Layer 4 of a small transformer language model trained on English Wikipedia (11 layers, counted from 0, width 128).
A neuron's activation on a vector x is GELU(weights . x + bias), where the dot is the dot product.

Input weights of the MLP neurons that the questions are about. A number n stands for (n - 500) times 0.00086.
n2 (bias -0.216): 636 423 439 513 350 285 595 456 465 698 496 466 768 306 345 442 648 353 441 600 542 556 577 524 541 453 567 657 368 233 580 583 435 400 525 384 458 408 702 381 191 512 589 534 590 442 609 532 624 537 383 585 480 382 705 439 812 496 641 337 292 333 461 824 572 395 604 309 333 605 591 638 559 461 706 414 551 694 372 636 660 534 533 450 517 567 383 496 340 458 640 492 621 352 361 283 339 351 635 479 179 411 644 621 466 718 730 624 504 538 479 265 492 568 423 508 636 552 566 678 520 310 531 457 602 646 132 940
n6 (bias -0.266): 208 580 457 657 677 544 383 341 427 335 444 455 635 475 593 444 531 574 298 554 597 802 424 479 377 573 641 402 442 558 478 565 487 461 309 312 483 604 534 496 566 401 433 559 353 207 732 702 678 346 387 153 243 451 440 587 616 475 348 509 589 504 520 409 467 452 680 346 577 424 512 780 522 336 649 449 729 804 535 629 363 384 603 323 535 778 435 580 504 347 647 313 496 633 649 329 739 111 463 461 337 174 504 817 658 584 354 420 610 632 663 402 521 340 559 524 523 591 590 734 231 640 480 426 631 599 353 289
n15 (bias -0.240): 638 265 403 836 525 441 309 418 585 547 767 505 720 652 500 553 423 343 326 728 486 448 334 295 465 417 446 486 714 547 212 665 530 545 741 620 961 479 400 720 486 399 532 488 424 633 545 448 460 623 431 365 379 504 447 467 676 393 413 648 391 487 671 527 286 541 843 602 525 409 696 260 423 528 389 711 364 671 416 461 615 629 482 668 900 500 536 306 434 410 496 430 422 423 395 684 465 462 521 407 565 369 462 558 419 739 509 660 382 428 613 390 650 299 260 795 472 337 690 364 444 560 700 395 643 274 141 417
n42 (bias -0.069): 529 517 517 571 690 473 717 693 444 339 549 321 442 224 287 152 514 478 361 403 392 650 660 640 587 529 419 618 550 526 500 589 725 451 247 523 402 270 629 810 568 561 532 224 412 438 370 612 584 548 285 383 315 534 413 696 456 322 587 496 437 563 359 704 462 572 578 338 222 341 407 439 577 556 318 391 554 938 306 483 439 381 614 531 473 629 674 422 364 428 684 361 517 487 443 544 607 547 712 636 717 405 246 793 365 655 886 509 712 720 423 587 406 373 543 512 645 481 658 694 191 560 616 366 487 381 628 491
n80 (bias -0.251): 415 433 491 518 418 482 409 443 418 574 282 778 376 478 513 699 653 275 370 386 509 840 639 513 656 905 514 337 584 561 698 564 282 564 272 637 418 487 827 684 435 437 537 430 491 554 449 363 409 594 421 171 438 755 684 323 513 347 336 312 653 291 487 423 570 232 562 481 679 641 218 393 500 343 578 828 449 660 301 504 414 716 599 591 379 307 651 555 442 528 619 339 584 658 599 670 412 538 204 780 671 634 218 578 463 615 374 528 496 210 505 495 632 407 562 562 476 595 365 653 623 859 415 466 371 594 600 585
n92 (bias -0.251): 733 546 607 566 509 548 430 632 823 666 392 325 618 166 486 542 749 235 442 353 371 509 74 586 371 262 538 168 649 468 666 655 660 665 556 617 538 428 541 606 476 727 630 534 518 663 211 436 635 407 477 582 783 643 315 465 305 622 510 244 447 491 645 223 541 257 432 495 531 477 361 541 476 352 285 440 495 425 327 626 477 670 166 369 423 385 538 483 676 429 355 730 404 581 606 509 209 584 500 659 471 820 376 735 657 610 765 577 440 486 419 235 799 668 459 445 505 593 319 562 236 432 504 522 385 665 837 329
n96 (bias -0.105): 548 660 406 452 377 561 616 354 746 558 770 411 556 567 610 654 399 522 516 415 369 725 641 508 331 565 434 725 544 384 200 375 685 578 483 451 513 657 337 755 539 743 354 434 325 598 139 592 548 347 725 395 416 336 453 577 351 289 633 565 645 447 238 539 624 565 558 450 480 337 488 323 271 514 352 487 509 491 367 281 232 647 479 663 535 703 530 404 360 765 529 521 258 778 453 466 625 473 257 355 626 820 678 699 400 525 419 319 656 770 557 611 596 504 559 539 345 532 585 465 417 536 428 496 390 348 444 227
n101 (bias -0.082): 443 607 470 548 292 558 213 356 555 433 516 468 579 283 295 383 553 430 650 477 655 745 481 617 676 704 248 303 371 567 509 539 509 504 404 464 474 542 559 375 456 681 647 539 451 439 531 576 689 401 534 526 428 297 487 656 388 567 706 315 571 554 529 326 584 465 604 824 569 407 625 368 513 409 392 388 460 588 756 303 651 514 703 661 883 438 632 694 698 518 546 201 85 538 444 556 534 435 613 721 318 323 611 653 341 606 824 567 632 407 380 558 677 482 765 571 403 450 457 602 73 491 447 281 385 608 604 550
n109 (bias -0.209): 347 878 546 606 532 483 504 370 415 480 419 483 297 705 529 362 778 441 496 526 680 606 679 625 541 587 611 358 564 516 725 395 434 606 357 587 188 411 202 715 367 542 668 367 615 654 436 321 444 235 614 373 545 488 367 704 670 149 439 470 406 287 390 458 544 466 753 548 433 500 300 401 363 399 368 338 607 558 433 322 504 483 595 663 521 452 238 609 558 627 293 397 484 714 860 541 683 291 689 400 767 487 433 597 423 414 592 358 574 428 641 660 549 681 591 610 300 465 537 372 451 522 504 480 532 456 626 579
n112 (bias -0.069): 520 278 504 621 439 365 337 525 314 701 528 847 604 609 655 709 627 578 325 603 426 562 120 512 563 251 618 456 496 455 361 573 236 344 436 651 556 496 300 420 836 453 496 616 391 692 487 533 590 517 433 328 512 582 648 437 606 414 496 483 482 410 456 513 331 361 777 603 384 309 492 399 430 379 590 280 648 619 547 451 593 779 386 551 500 589 418 428 305 400 430 412 504 467 437 601 504 205 570 338 630 395 500 560 674 600 772 341 143 409 300 619 508 592 840 628 514 810 432 600 758 491 684 736 577 478 295 500
n114 (bias -0.115): 571 422 558 213 620 581 433 699 433 689 674 225 322 488 710 216 624 462 456 294 509 610 482 685 566 598 453 720 466 565 300 513 443 593 475 648 335 460 410 413 586 400 633 386 520 521 470 582 500 318 875 381 361 344 396 509 425 661 409 500 504 448 496 454 540 530 653 254 587 366 668 586 470 244 376 492 521 513 513 419 267 561 425 575 333 631 788 566 616 653 508 475 410 468 546 442 337 287 887 659 627 316 484 702 496 525 492 625 368 411 521 569 492 483 286 679 362 874 633 402 492 640 492 639 421 674 697 133
n120 (bias -0.173): 342 455 752 376 392 857 250 553 703 543 445 604 486 567 786 613 556 523 791 719 593 412 445 351 487 299 153 397 682 588 541 687 567 326 290 358 505 679 438 194 319 577 388 726 315 405 657 336 359 388 217 562 677 600 513 817 676 622 739 523 249 500 513 413 675 486 538 390 718 535 570 166 528 170 622 383 486 524 495 623 712 547 455 500 542 320 509 500 540 505 619 638 319 294 334 657 359 307 504 649 324 755 581 505 486 518 428 514 518 523 551 509 566 645 174 405 380 323 495 523 699 576 534 263 363 354 464 334
n136 (bias -0.272): 541 496 539 469 239 455 526 389 500 741 769 509 389 513 582 377 257 576 319 371 756 629 708 602 548 525 249 767 301 266 487 518 552 371 518 450 669 475 332 609 437 487 409 332 513 443 134 513 686 199 864 755 255 559 461 360 352 504 500 647 396 356 322 540 670 509 744 292 492 269 627 586 324 426 656 535 442 811 368 547 321 409 552 359 658 433 384 393 461 678 436 556 388 534 500 535 817 673 614 456 371 549 500 611 527 375 579 582 660 487 487 627 504 418 582 684 472 477 702 703 324 192 665 182 417 587 469 551
n176 (bias -0.296): 455 601 282 430 685 785 474 625 321 574 488 531 678 466 606 715 346 600 344 897 452 387 306 529 568 480 579 589 822 330 587 582 664 317 509 303 392 629 592 432 650 440 438 652 300 440 744 710 577 449 420 378 605 488 781 555 573 401 411 696 575 327 666 452 488 434 280 699 585 332 632 475 535 314 483 266 271 652 534 616 491 554 543 664 880 630 735 424 372 304 521 381 445 571 334 304 475 336 413 483 392 588 549 379 342 479 440 527 534 553 460 527 546 203 932 476 495 500 547 438 517 244 653 496 590 321 435 231
n208 (bias -0.357): 485 643 616 418 434 285 504 398 552 426 320 732 520 373 683 504 587 541 357 513 334 484 558 609 632 565 294 446 778 289 632 516 254 275 423 681 488 453 354 348 579 359 583 728 446 649 414 595 685 636 326 611 472 612 544 560 633 465 441 389 367 484 314 785 676 232 614 419 363 524 682 639 396 240 620 544 289 686 391 387 725 496 548 638 608 523 533 549 508 389 449 365 595 375 376 476 563 436 332 771 419 641 343 631 414 571 492 529 460 364 219 496 567 463 416 382 160 602 625 790 390 601 489 604 581 652 553 285
n211 (bias -0.238): 678 582 120 402 576 648 487 325 472 673 582 766 509 625 361 570 577 513 269 361 491 376 471 377 431 496 805 912 482 513 607 973 591 629 456 367 664 581 423 426 324 452 523 452 458 487 357 633 382 430 431 478 375 651 565 407 321 636 532 598 532 377 351 460 402 531 735 602 479 573 272 249 378 226 551 313 460 655 214 764 443 884 469 408 355 546 366 377 605 179 325 582 500 521 413 561 748 439 742 408 311 635 442 593 370 599 583 577 608 433 536 445 491 695 335 484 378 662 583 432 239 578 525 626 342 473 659 371
n220 (bias -0.163): 335 492 354 640 594 429 443 564 600 641 648 415 533 536 480 386 902 214 398 483 667 619 217 520 689 600 467 534 735 476 371 488 316 653 586 283 694 421 687 407 600 804 487 507 589 573 537 460 382 488 341 404 428 578 302 807 334 358 386 401 668 767 581 361 500 716 325 217 592 333 426 673 529 380 292 330 550 330 565 405 431 508 407 708 529 353 417 549 322 475 437 504 408 666 496 593 671 726 543 215 603 442 654 467 379 516 492 584 424 483 454 319 472 601 512 392 630 410 573 383 584 718 546 267 620 640 635 551
n241 (bias -0.094): 299 534 307 449 280 357 449 538 637 358 561 443 425 447 699 761 520 638 690 520 424 845 504 556 485 551 564 492 424 308 496 613 676 669 226 427 586 395 458 323 719 527 528 295 470 457 472 473 574 438 496 550 481 493 496 405 786 691 468 622 396 485 500 449 564 349 345 525 646 489 179 737 680 578 272 423 345 758 352 511 577 468 458 496 520 489 280 315 515 729 477 458 318 587 508 669 436 488 594 422 361 675 493 414 619 553 694 657 580 548 524 609 477 304 220 574 488 672 539 544 636 455 507 326 688 541 621 488
n274 (bias -0.133): 762 463 559 389 383 677 538 701 725 536 543 408 654 405 583 551 504 534 686 371 651 607 407 296 496 484 565 752 379 631 410 585 591 500 679 280 666 634 653 525 695 702 513 450 323 428 530 574 114 487 381 562 574 601 693 487 655 683 496 573 444 415 421 339 431 496 421 780 572 282 545 583 917 536 399 441 703 505 555 394 416 557 571 373 435 444 752 480 261 479 299 359 451 214 487 270 389 536 659 403 194 375 608 521 685 492 546 565 192 530 685 243 414 644 130 496 662 664 504 344 537 368 468 492 584 522 445 500
n289 (bias -0.280): 596 591 513 796 564 409 375 595 462 274 216 889 469 604 430 575 500 257 525 668 486 431 388 628 307 350 568 322 637 449 536 299 548 293 616 523 661 598 487 518 432 412 377 468 416 602 545 548 579 711 383 639 318 670 610 321 588 427 647 747 464 445 375 647 466 188 667 756 375 418 747 487 755 598 411 403 632 941 92 551 337 712 654 544 596 374 271 368 298 279 513 483 396 410 632 381 465 528 718 620 640 591 391 339 527 322 447 340 465 518 378 505 470 299 583 682 439 724 580 573 418 217 292 559 307 389 531 403
n294 (bias -0.200): 782 548 592 549 588 662 465 564 495 445 329 573 362 513 422 478 586 522 820 597 644 577 374 458 405 388 401 373 545 581 437 823 504 562 562 326 536 759 418 605 450 776 278 508 141 460 661 564 422 526 513 690 470 807 483 523 351 449 277 393 419 517 566 275 530 419 633 667 463 260 399 401 536 398 369 299 469 707 491 640 618 477 426 223 599 212 286 537 526 277 611 301 440 432 652 374 491 556 390 553 237 554 550 487 625 763 710 759 716 751 469 441 573 314 162 364 407 417 667 509 504 339 339 265 583 500 526 826
n371 (bias -0.306): 513 597 558 346 672 628 423 343 505 526 596 458 727 241 686 482 652 495 487 660 752 417 589 301 597 525 500 486 422 552 473 717 456 627 699 701 559 331 263 113 344 670 334 370 419 603 527 447 255 398 496 632 544 427 367 590 398 388 352 445 528 715 559 302 270 573 566 462 386 465 345 875 445 254 246 175 537 270 648 582 451 402 384 365 472 649 632 479 322 445 910 522 399 457 447 513 587 457 755 563 933 702 449 314 281 592 612 361 491 491 844 667 530 491 500 623 514 637 598 404 417 416 694 376 504 664 576 730
n375 (bias 0.097): 331 462 507 667 517 744 295 356 534 490 604 544 518 555 684 605 403 511 682 489 439 359 682 510 368 520 299 373 547 548 368 337 610 297 486 716 447 727 582 552 378 605 420 535 560 451 407 541 708 350 514 562 576 487 441 366 235 561 380 582 500 638 556 327 405 324 640 615 513 500 372 649 431 556 422 486 723 613 486 612 420 412 647 405 644 557 319 644 521 461 473 375 332 609 559 389 490 470 554 518 463 604 463 472 650 517 581 293 503 733 425 438 415 699 618 503 160 544 437 367 356 397 649 403 547 343 581 383
n383 (bias -0.152): 630 837 628 509 538 427 473 435 486 303 272 453 640 688 166 629 564 545 620 331 381 522 412 466 293 693 423 491 298 655 382 540 482 396 545 389 302 474 600 730 559 363 890 577 653 398 459 409 440 266 578 749 199 538 504 264 341 582 601 382 321 474 630 500 832 837 757 350 563 322 603 640 381 533 611 562 395 481 429 659 469 356 513 295 276 365 717 583 668 378 357 728 417 448 575 535 517 182 255 424 336 454 597 527 732 295 496 694 412 682 459 505 556 716 702 634 509 326 553 587 452 700 462 657 517 709 558 449

Each question shows a token from some text and the vector x that enters the MLP there. A number n stands for (n - 500) times 0.012.

" st": 551 561 502 524 483 344 382 496 519 432 376 523 295 675 516 664 287 565 669 270 380 483 306 478 553 540 365 677 499 480 498 631 465 596 508 618 668 477 394 481 527 531 71 617 618 435 423 444 584 776 457 657 515 427 559 604 425 449 396 466 539 513 520 553 590 636 450 543 404 524 570 560 525 504 614 667 590 432 366 259 438 526 455 447 585 509 660 509 671 390 439 485 519 475 653 604 457 701 502 571 432 411 480 510 393 534 516 462 529 401 489 491 469 574 550 431 587 443 273 467 488 416 558 398 623 452 514 293
Which neuron fires most, and how strongly? n208, at about 0.96

" during": 406 528 442 404 527 445 452 530 412 605 483 263 383 617 484 471 329 545 637 562 440 385 369 563 429 722 342 551 557 512 716 398 276 487 553 578 566 465 461 534 606 615 502 513 492 416 318 660 651 581 463 591 550 443 634 514 537 479 587 582 623 675 581 536 343 528 508 666 495 535 447 452 424 500 439 623 607 554 478 535 498 489 410 515 326 256 415 585 464 526 601 552 293 449 368 448 532 541 439 620 605 506 470 508 422 425 358 481 675 473 456 651 303 398 590 589 671 417 240 477 536 580 363 598 605 443 501 532
Which neuron fires most, and how strongly? n80, at about 0.37

" now": 441 379 343 465 486 509 614 494 505 529 721 509 335 616 572 482 313 543 568 341 484 418 298 471 437 491 452 687 487 432 573 319 385 391 574 510 529 721 318 545 546 361 369 376 663 355 637 461 645 677 768 519 475 497 649 454 535 694 310 418 407 667 644 564 310 517 326 451 476 622 563 574 538 513 586 567 563 492 515 325 575 481 391 598 374 403 588 522 534 575 522 412 629 449 538 467 626 524 510 489 553 542 450 664 522 502 533 450 557 335 569 448 384 648 537 543 553 535 268 482 358 513 451 520 620 449 442 452
The three highest activations, in order: n114, n375, n136

":": 449 467 381 562 599 412 635 442 570 449 510 477 134 569 498 473 373 434 345 454 581 479 273 404 696 567 497 422 546 465 607 400 438 557 566 450 432 657 456 563 490 572 381 647 556 600 641 555 501 764 596 562 412 424 526 391 573 452 414 256 317 540 702 591 486 612 712 507 544 621 468 530 574 549 477 598 643 501 512 325 418 641 435 511 429 507 541 570 594 646 562 498 480 560 451 305 620 546 307 538 624 470 389 425 571 497 529 533 411 456 290 547 414 468 440 499 561 524 473 499 466 432 388 581 544 393 523 521
Which neuron lights up most? n80

"\n": 485 556 437 479 549 445 512 535 451 440 467 496 536 561 752 528 180 688 368 495 431 337 350 478 424 589 625 658 396 442 722 537 575 535 339 422 505 712 657 587 542 520 426 575 480 605 414 499 702 561 557 586 284 331 554 400 634 534 456 431 440 685 630 560 573 485 477 350 524 428 384 380 376 597 445 482 468 466 455 416 605 445 535 528 538 365 411 598 625 610 530 514 436 419 331 472 633 457 384 647 539 547 485 558 424 476 447 490 557 534 494 575 476 518 475 480 702 446 384 546 414 499 309 500 631 476 445 413
Which neuron lights up most? n96

" educ": 551 590 429 637 534 315 557 507 461 600 497 368 122 508 691 455 267 633 607 460 573 389 407 504 313 650 691 489 553 343 623 637 271 494 736 552 441 664 227 468 496 570 453 529 615 322 564 595 478 549 489 452 542 465 549 230 587 606 467 570 432 577 504 462 449 473 334 620 378 684 471 438 569 616 674 406 487 543 505 474 677 302 543 377 533 421 379 492 530 445 483 600 431 423 577 563 647 562 440 578 540 381 546 501 370 458 452 439 558 454 537 556 478 419 408 465 766 351 562 468 520 551 598 544 530 413 482 501
Which two neurons fire most, strongest first? n294, n241

" Ad": 463 464 545 490 471 311 384 434 564 472 564 543 276 651 534 302 236 457 608 466 616 394 330 396 503 498 512 620 388 433 457 549 654 488 647 441 623 503 590 328 596 502 467 358 613 459 436 513 619 631 617 419 510 369 494 587 675 280 484 430 390 615 581 601 428 691 433 672 462 699 522 597 664 524 494 499 455 462 584 495 337 538 410 582 453 622 411 523 487 766 383 446 579 449 489 509 585 548 332 456 535 556 317 656 531 507 278 635 552 595 488 635 405 606 489 545 486 410 257 397 470 535 532 488 602 585 500 572
Which neuron lights up most? n241

" oper": 487 498 391 550 568 469 407 459 551 643 526 361 286 493 723 412 320 623 561 384 514 501 531 639 254 631 585 792 472 518 578 556 469 613 669 634 484 524 217 451 580 658 266 518 551 510 654 498 360 515 528 424 625 436 539 304 491 617 503 603 595 704 480 423 514 436 404 585 423 606 421 470 500 628 505 601 517 544 627 328 537 338 483 427 461 570 541 426 639 477 454 505 361 439 525 532 586 520 369 737 337 328 551 584 622 394 475 405 514 348 527 542 247 465 473 419 747 450 450 460 441 512 430 481 609 490 531 345
Which neuron lights up most? n274

" what": 429 366 417 495 343 299 478 641 481 527 545 488 543 386 578 383 395 521 634 512 553 559 401 518 314 516 472 749 531 507 764 521 419 465 515 531 454 697 480 431 503 656 492 546 558 346 655 502 720 611 364 460 369 326 536 457 639 560 442 440 452 624 726 568 368 638 493 539 421 641 457 603 452 477 341 732 613 499 456 493 555 622 411 489 362 306 641 441 415 455 498 555 426 495 484 532 572 460 346 595 555 523 380 414 311 460 474 640 616 369 499 532 280 465 485 376 795 495 468 611 433 496 477 557 539 514 432 551
Which neuron lights up most? n2

"O": 479 496 484 443 545 276 367 597 560 389 527 483 407 618 482 542 335 526 410 313 443 384 310 593 439 490 661 483 599 545 614 443 579 677 425 459 478 495 655 622 714 601 469 523 438 459 589 543 756 585 560 555 553 384 479 418 513 327 552 577 480 593 619 603 430 564 303 519 385 795 626 426 367 452 618 566 411 356 519 344 542 439 300 367 682 524 391 504 542 599 495 565 421 389 442 542 704 504 628 636 548 607 476 511 450 589 449 581 369 472 497 572 365 503 327 484 549 268 409 415 606 477 461 411 576 431 632 619
Which neuron lights up most? n241

"at": 479 473 425 599 561 609 513 507 423 478 573 443 284 516 365 429 477 621 354 305 425 616 274 392 393 378 651 773 512 452 433 471 410 439 414 613 459 638 539 428 491 584 456 542 568 517 435 587 557 541 475 616 548 397 510 662 544 352 468 553 740 532 562 600 294 628 375 692 291 612 461 550 360 438 546 621 524 351 560 526 563 393 508 600 561 372 510 622 480 722 585 533 678 661 537 516 453 486 351 443 465 496 461 575 425 424 434 434 379 611 338 682 300 578 539 578 673 343 365 515 476 548 569 456 529 378 626 580
Which neuron fires most, and how strongly? n220, at about 1.6

" D": 503 411 466 405 587 293 265 561 455 500 538 506 406 555 751 448 324 453 412 477 504 539 249 504 515 593 592 513 425 480 601 601 639 549 463 700 521 634 511 527 466 450 379 373 598 379 701 558 600 523 587 525 580 395 394 588 583 466 439 626 625 676 650 721 384 696 391 580 368 618 496 494 560 473 569 501 418 434 319 299 375 304 379 408 471 539 426 519 528 549 488 472 614 428 680 550 605 648 414 543 579 392 423 512 358 435 372 542 450 551 515 498 562 533 502 527 415 449 312 542 494 455 502 502 631 546 472 652
The three highest activations, in order: n6, n371, n220

".": 588 532 453 546 481 469 433 594 357 513 476 493 338 516 620 499 258 591 563 307 513 522 292 500 457 395 532 666 518 376 687 470 371 644 430 442 436 629 432 590 463 584 364 553 566 450 576 465 627 528 561 663 364 212 450 476 584 549 503 375 415 460 642 536 607 659 680 572 702 473 302 577 440 606 577 632 702 491 468 321 529 505 451 545 532 285 461 471 601 646 531 544 545 413 480 493 534 398 597 588 544 541 373 497 390 443 574 607 500 399 502 472 596 574 445 454 719 393 485 577 464 470 378 420 520 373 469 437
Which neuron fires most, and how strongly? n136, at about 1.9

"ter": 542 479 559 460 493 562 489 555 458 478 686 476 373 740 610 488 393 528 525 223 316 501 369 380 407 497 529 588 715 462 526 508 490 531 459 383 575 609 506 609 582 465 368 471 629 326 551 379 601 592 726 467 391 485 445 625 661 506 413 394 540 577 509 526 498 516 367 620 371 604 478 475 445 552 674 664 483 522 612 279 666 425 458 385 475 583 680 534 360 410 594 470 601 510 508 424 704 486 326 431 595 498 560 744 391 496 509 340 660 432 531 428 384 386 490 469 454 341 305 514 436 638 558 483 470 342 557 438
Which neuron fires most, and how strongly? n96, at about 2.8

" later": 427 481 260 336 370 425 419 531 483 453 672 376 294 567 574 415 361 564 569 350 438 522 333 551 417 503 348 646 543 552 574 502 491 493 408 510 550 502 315 423 527 530 405 528 568 510 549 421 689 647 572 512 506 434 525 458 512 627 356 409 637 645 558 525 304 568 449 695 501 599 501 540 592 494 494 492 480 553 520 280 757 552 320 634 567 495 645 550 488 291 563 418 522 596 476 447 765 603 538 586 523 483 376 637 541 506 575 369 711 427 574 517 246 585 538 497 726 469 341 626 426 565 416 482 517 385 491 436
The three highest activations, in order: n101, n42, n241

" first": 487 472 432 380 380 489 338 543 485 580 680 487 439 624 514 404 377 494 535 407 538 451 307 575 429 490 384 840 562 476 672 411 437 619 532 575 463 511 358 455 505 401 471 502 637 430 459 436 656 551 543 627 405 402 471 487 662 679 590 478 535 702 601 559 293 487 423 667 462 559 449 433 624 651 633 422 602 390 487 477 753 395 376 503 423 332 602 567 511 284 424 510 597 480 507 371 597 532 463 549 666 480 595 643 440 482 512 393 416 439 641 437 388 464 473 464 819 510 342 467 255 436 559 473 543 521 545 493
Which neuron lights up most? n274

" a": 443 479 482 408 494 478 521 489 475 491 577 396 324 524 562 533 415 498 516 344 359 365 259 498 338 674 306 603 474 555 760 563 486 540 606 508 562 715 463 347 487 525 457 612 516 468 437 530 541 599 517 459 479 388 383 399 593 551 597 632 504 766 655 723 449 625 488 524 505 537 490 611 436 505 473 549 673 405 525 339 453 479 388 400 649 563 506 501 526 418 523 755 502 473 459 520 438 354 407 632 649 430 496 635 214 553 471 481 403 440 543 543 373 451 555 443 617 406 299 543 606 439 476 481 511 500 492 541
Which neuron lights up most? n371

" country": 467 551 343 547 741 522 502 578 539 621 499 543 272 661 525 452 343 485 707 283 444 654 334 478 448 560 591 697 546 382 738 505 323 614 523 650 494 500 366 470 386 367 543 473 674 452 501 612 471 559 562 514 496 307 558 340 558 557 474 452 377 796 520 625 448 472 446 375 414 667 480 438 291 552 503 645 463 548 504 428 716 483 529 514 450 423 574 526 442 490 553 453 613 418 609 555 415 465 458 652 548 419 466 566 443 516 407 520 555 594 506 537 361 499 421 459 521 346 540 387 322 367 568 368 568 468 360 629
Which neuron fires most, and how strongly? n2, at about 1.2

" the": 485 554 395 460 465 507 546 375 510 450 670 400 429 656 535 516 393 489 465 432 434 453 255 507 399 558 374 579 421 487 948 399 438 516 516 563 533 661 462 274 475 569 506 449 529 391 423 596 614 487 512 532 400 391 434 393 513 552 511 664 521 661 704 642 492 574 509 637 436 554 460 500 578 584 399 581 711 515 535 306 571 446 373 497 517 429 549 570 526 553 541 616 355 440 411 435 529 419 492 607 451 449 513 541 453 469 504 522 503 463 492 545 337 454 561 501 660 372 406 550 623 560 514 530 405 503 390 530
Which neuron fires most, and how strongly? n101, at about 1.2

" known": 469 460 358 377 436 446 552 515 593 474 555 492 314 394 640 412 396 547 447 335 450 544 387 414 434 548 668 629 577 381 701 508 439 510 601 489 481 594 563 522 443 465 403 546 345 481 343 482 740 598 593 559 577 317 491 333 596 760 532 539 323 676 602 401 374 447 426 573 402 896 508 681 473 474 442 630 630 376 617 452 492 454 340 460 302 470 597 612 417 502 498 501 522 634 542 523 540 621 575 384 578 499 434 558 504 392 588 380 360 452 604 462 449 463 393 560 620 516 419 473 365 733 574 539 527 365 506 599
Which neuron lights up most? n92

"du": 638 610 328 417 570 544 513 489 659 538 695 453 379 436 507 416 625 541 552 442 312 529 392 406 614 421 679 483 311 354 675 470 388 626 470 325 342 515 379 440 598 686 538 493 534 398 491 373 629 504 502 464 614 432 700 598 548 457 514 521 480 568 541 576 539 469 437 748 387 550 330 433 384 505 580 620 507 483 660 526 387 451 379 433 627 760 398 543 486 281 494 514 356 392 543 555 653 627 441 584 436 635 325 592 529 461 400 545 400 478 454 646 554 464 565 399 556 551 316 446 463 583 401 450 461 612 554 479
Which neuron lights up most? n92

" The": 472 481 460 461 498 475 478 441 505 403 662 534 393 801 583 495 404 515 436 439 376 472 262 520 426 548 379 633 500 501 788 516 385 503 565 675 504 605 456 394 518 565 493 448 449 423 357 600 545 558 527 509 428 408 489 506 519 499 463 617 447 593 724 748 377 552 528 575 385 534 347 476 523 593 399 691 644 533 441 233 572 522 331 428 434 475 646 459 558 476 537 539 504 364 449 388 589 388 480 553 606 390 549 558 443 354 394 536 530 485 542 610 464 459 569 421 663 414 430 515 633 583 439 623 393 546 455 594
Which neuron lights up most? n112

" C": 479 299 478 389 575 513 395 461 587 417 575 729 367 636 585 517 459 426 428 596 375 453 226 426 500 661 520 484 361 363 532 527 625 621 566 638 558 711 362 557 498 579 412 353 469 382 583 529 615 444 681 610 506 220 535 527 496 472 348 635 634 684 610 611 416 717 508 598 479 639 532 559 450 534 594 567 597 445 418 422 474 492 488 448 619 538 502 482 449 758 428 365 530 485 516 393 632 613 409 503 384 527 531 655 392 537 509 391 509 454 480 506 432 440 435 398 463 433 276 477 474 425 424 482 592 482 485 548
Which two neurons fire most, strongest first? n96, n375

" decided": 431 447 357 312 605 417 335 568 358 295 470 555 386 326 510 573 347 601 650 345 505 553 436 553 445 631 450 596 634 485 726 582 393 599 572 442 629 626 364 427 519 454 248 487 454 483 617 575 626 622 516 404 504 409 524 355 530 627 533 569 533 644 563 546 372 654 582 541 365 609 409 465 379 581 518 698 493 523 564 287 571 481 438 400 367 458 737 593 609 411 535 460 517 556 402 515 488 386 414 512 538 385 481 596 449 469 396 478 405 486 589 623 418 508 551 622 509 723 489 459 246 645 570 553 519 391 560 590
Which two neurons fire most, strongest first? n6, n114

" had": 386 532 332 339 349 462 415 428 448 441 420 580 219 467 349 506 249 585 560 527 272 510 393 534 418 654 505 573 471 417 649 270 483 731 527 610 567 573 237 455 492 497 500 569 492 513 520 528 641 614 457 523 492 446 450 451 661 732 459 567 576 582 766 579 308 632 415 519 605 700 504 380 415 583 363 587 676 538 415 514 784 548 527 575 492 541 589 473 585 448 471 584 555 584 446 502 476 471 469 589 462 367 343 619 386 475 563 457 591 439 517 615 416 553 585 514 701 547 445 474 399 477 407 562 432 502 372 441
Which neuron lights up most? n101

" season": 566 457 379 427 645 474 409 417 325 471 540 384 188 546 631 338 492 559 541 425 307 520 466 602 359 492 495 652 717 476 601 472 430 586 580 723 469 596 291 454 604 336 445 424 503 415 500 433 655 662 755 494 469 481 584 404 448 490 403 533 448 681 501 622 355 506 521 565 271 434 498 353 348 570 549 686 535 544 356 458 773 521 457 471 609 443 635 510 536 483 484 511 519 438 586 565 714 543 427 722 715 468 474 556 620 435 362 442 435 533 520 477 351 576 524 585 624 286 454 504 350 514 607 466 559 404 466 438
Which neuron lights up most? n15

" made": 400 585 320 312 563 517 398 540 443 446 502 370 475 428 604 424 182 610 597 343 421 463 494 506 335 588 360 606 573 625 566 541 561 626 619 609 567 489 421 606 652 496 482 524 608 445 476 618 573 610 343 510 513 476 516 633 565 486 520 604 531 674 720 620 286 351 597 529 475 637 418 488 461 596 489 547 744 487 566 369 622 406 446 639 406 367 640 622 494 521 525 509 533 520 313 509 517 548 394 614 591 433 395 615 584 392 410 373 383 417 495 515 267 482 482 481 693 553 459 511 331 296 316 580 417 438 521 557
Which neuron fires most, and how strongly? n42, at about 1.8

"re": 492 411 486 460 420 549 586 629 579 482 431 549 404 639 530 501 266 653 616 581 383 250 398 330 254 340 549 758 627 408 470 405 426 584 428 321 486 560 505 520 497 434 315 537 482 474 622 591 530 535 521 627 589 415 579 379 559 488 576 538 574 577 484 424 338 522 514 732 418 717 595 381 429 517 460 529 416 514 522 441 441 493 490 477 766 523 528 469 522 504 633 604 409 439 592 437 715 492 393 634 471 567 504 559 586 579 365 567 474 546 560 416 364 396 588 430 599 189 373 570 320 689 440 503 473 425 628 596
Which neuron lights up most? n176

")": 502 492 497 316 482 589 480 571 269 457 703 434 460 555 576 448 530 545 450 390 646 355 470 514 520 595 433 425 504 480 641 420 374 765 573 489 332 656 498 467 353 525 542 474 537 579 446 569 491 545 587 576 537 364 482 438 519 466 533 552 617 520 545 492 541 589 483 441 467 566 628 456 364 473 456 767 546 448 557 376 491 463 374 370 345 463 456 526 560 557 583 506 656 455 577 425 688 679 505 722 681 575 385 387 380 476 647 478 546 651 625 528 388 408 457 591 719 333 334 233 261 560 416 460 480 442 497 546
Which neuron lights up most? n371

"field": 633 533 511 462 495 502 545 379 553 589 451 631 279 444 506 393 306 497 516 230 506 397 327 490 481 525 678 558 631 434 701 573 327 533 545 545 505 519 466 521 354 412 376 477 520 526 498 434 613 559 599 435 438 486 537 420 598 622 467 523 583 728 431 679 386 657 392 600 337 460 446 435 480 620 550 714 393 425 710 452 591 423 443 578 513 503 494 625 397 431 531 361 517 539 608 417 712 507 419 591 600 364 463 732 485 477 545 373 678 449 509 611 356 393 585 404 719 387 358 424 606 540 460 446 410 299 529 547
Which two neurons fire most, strongest first? n42, n80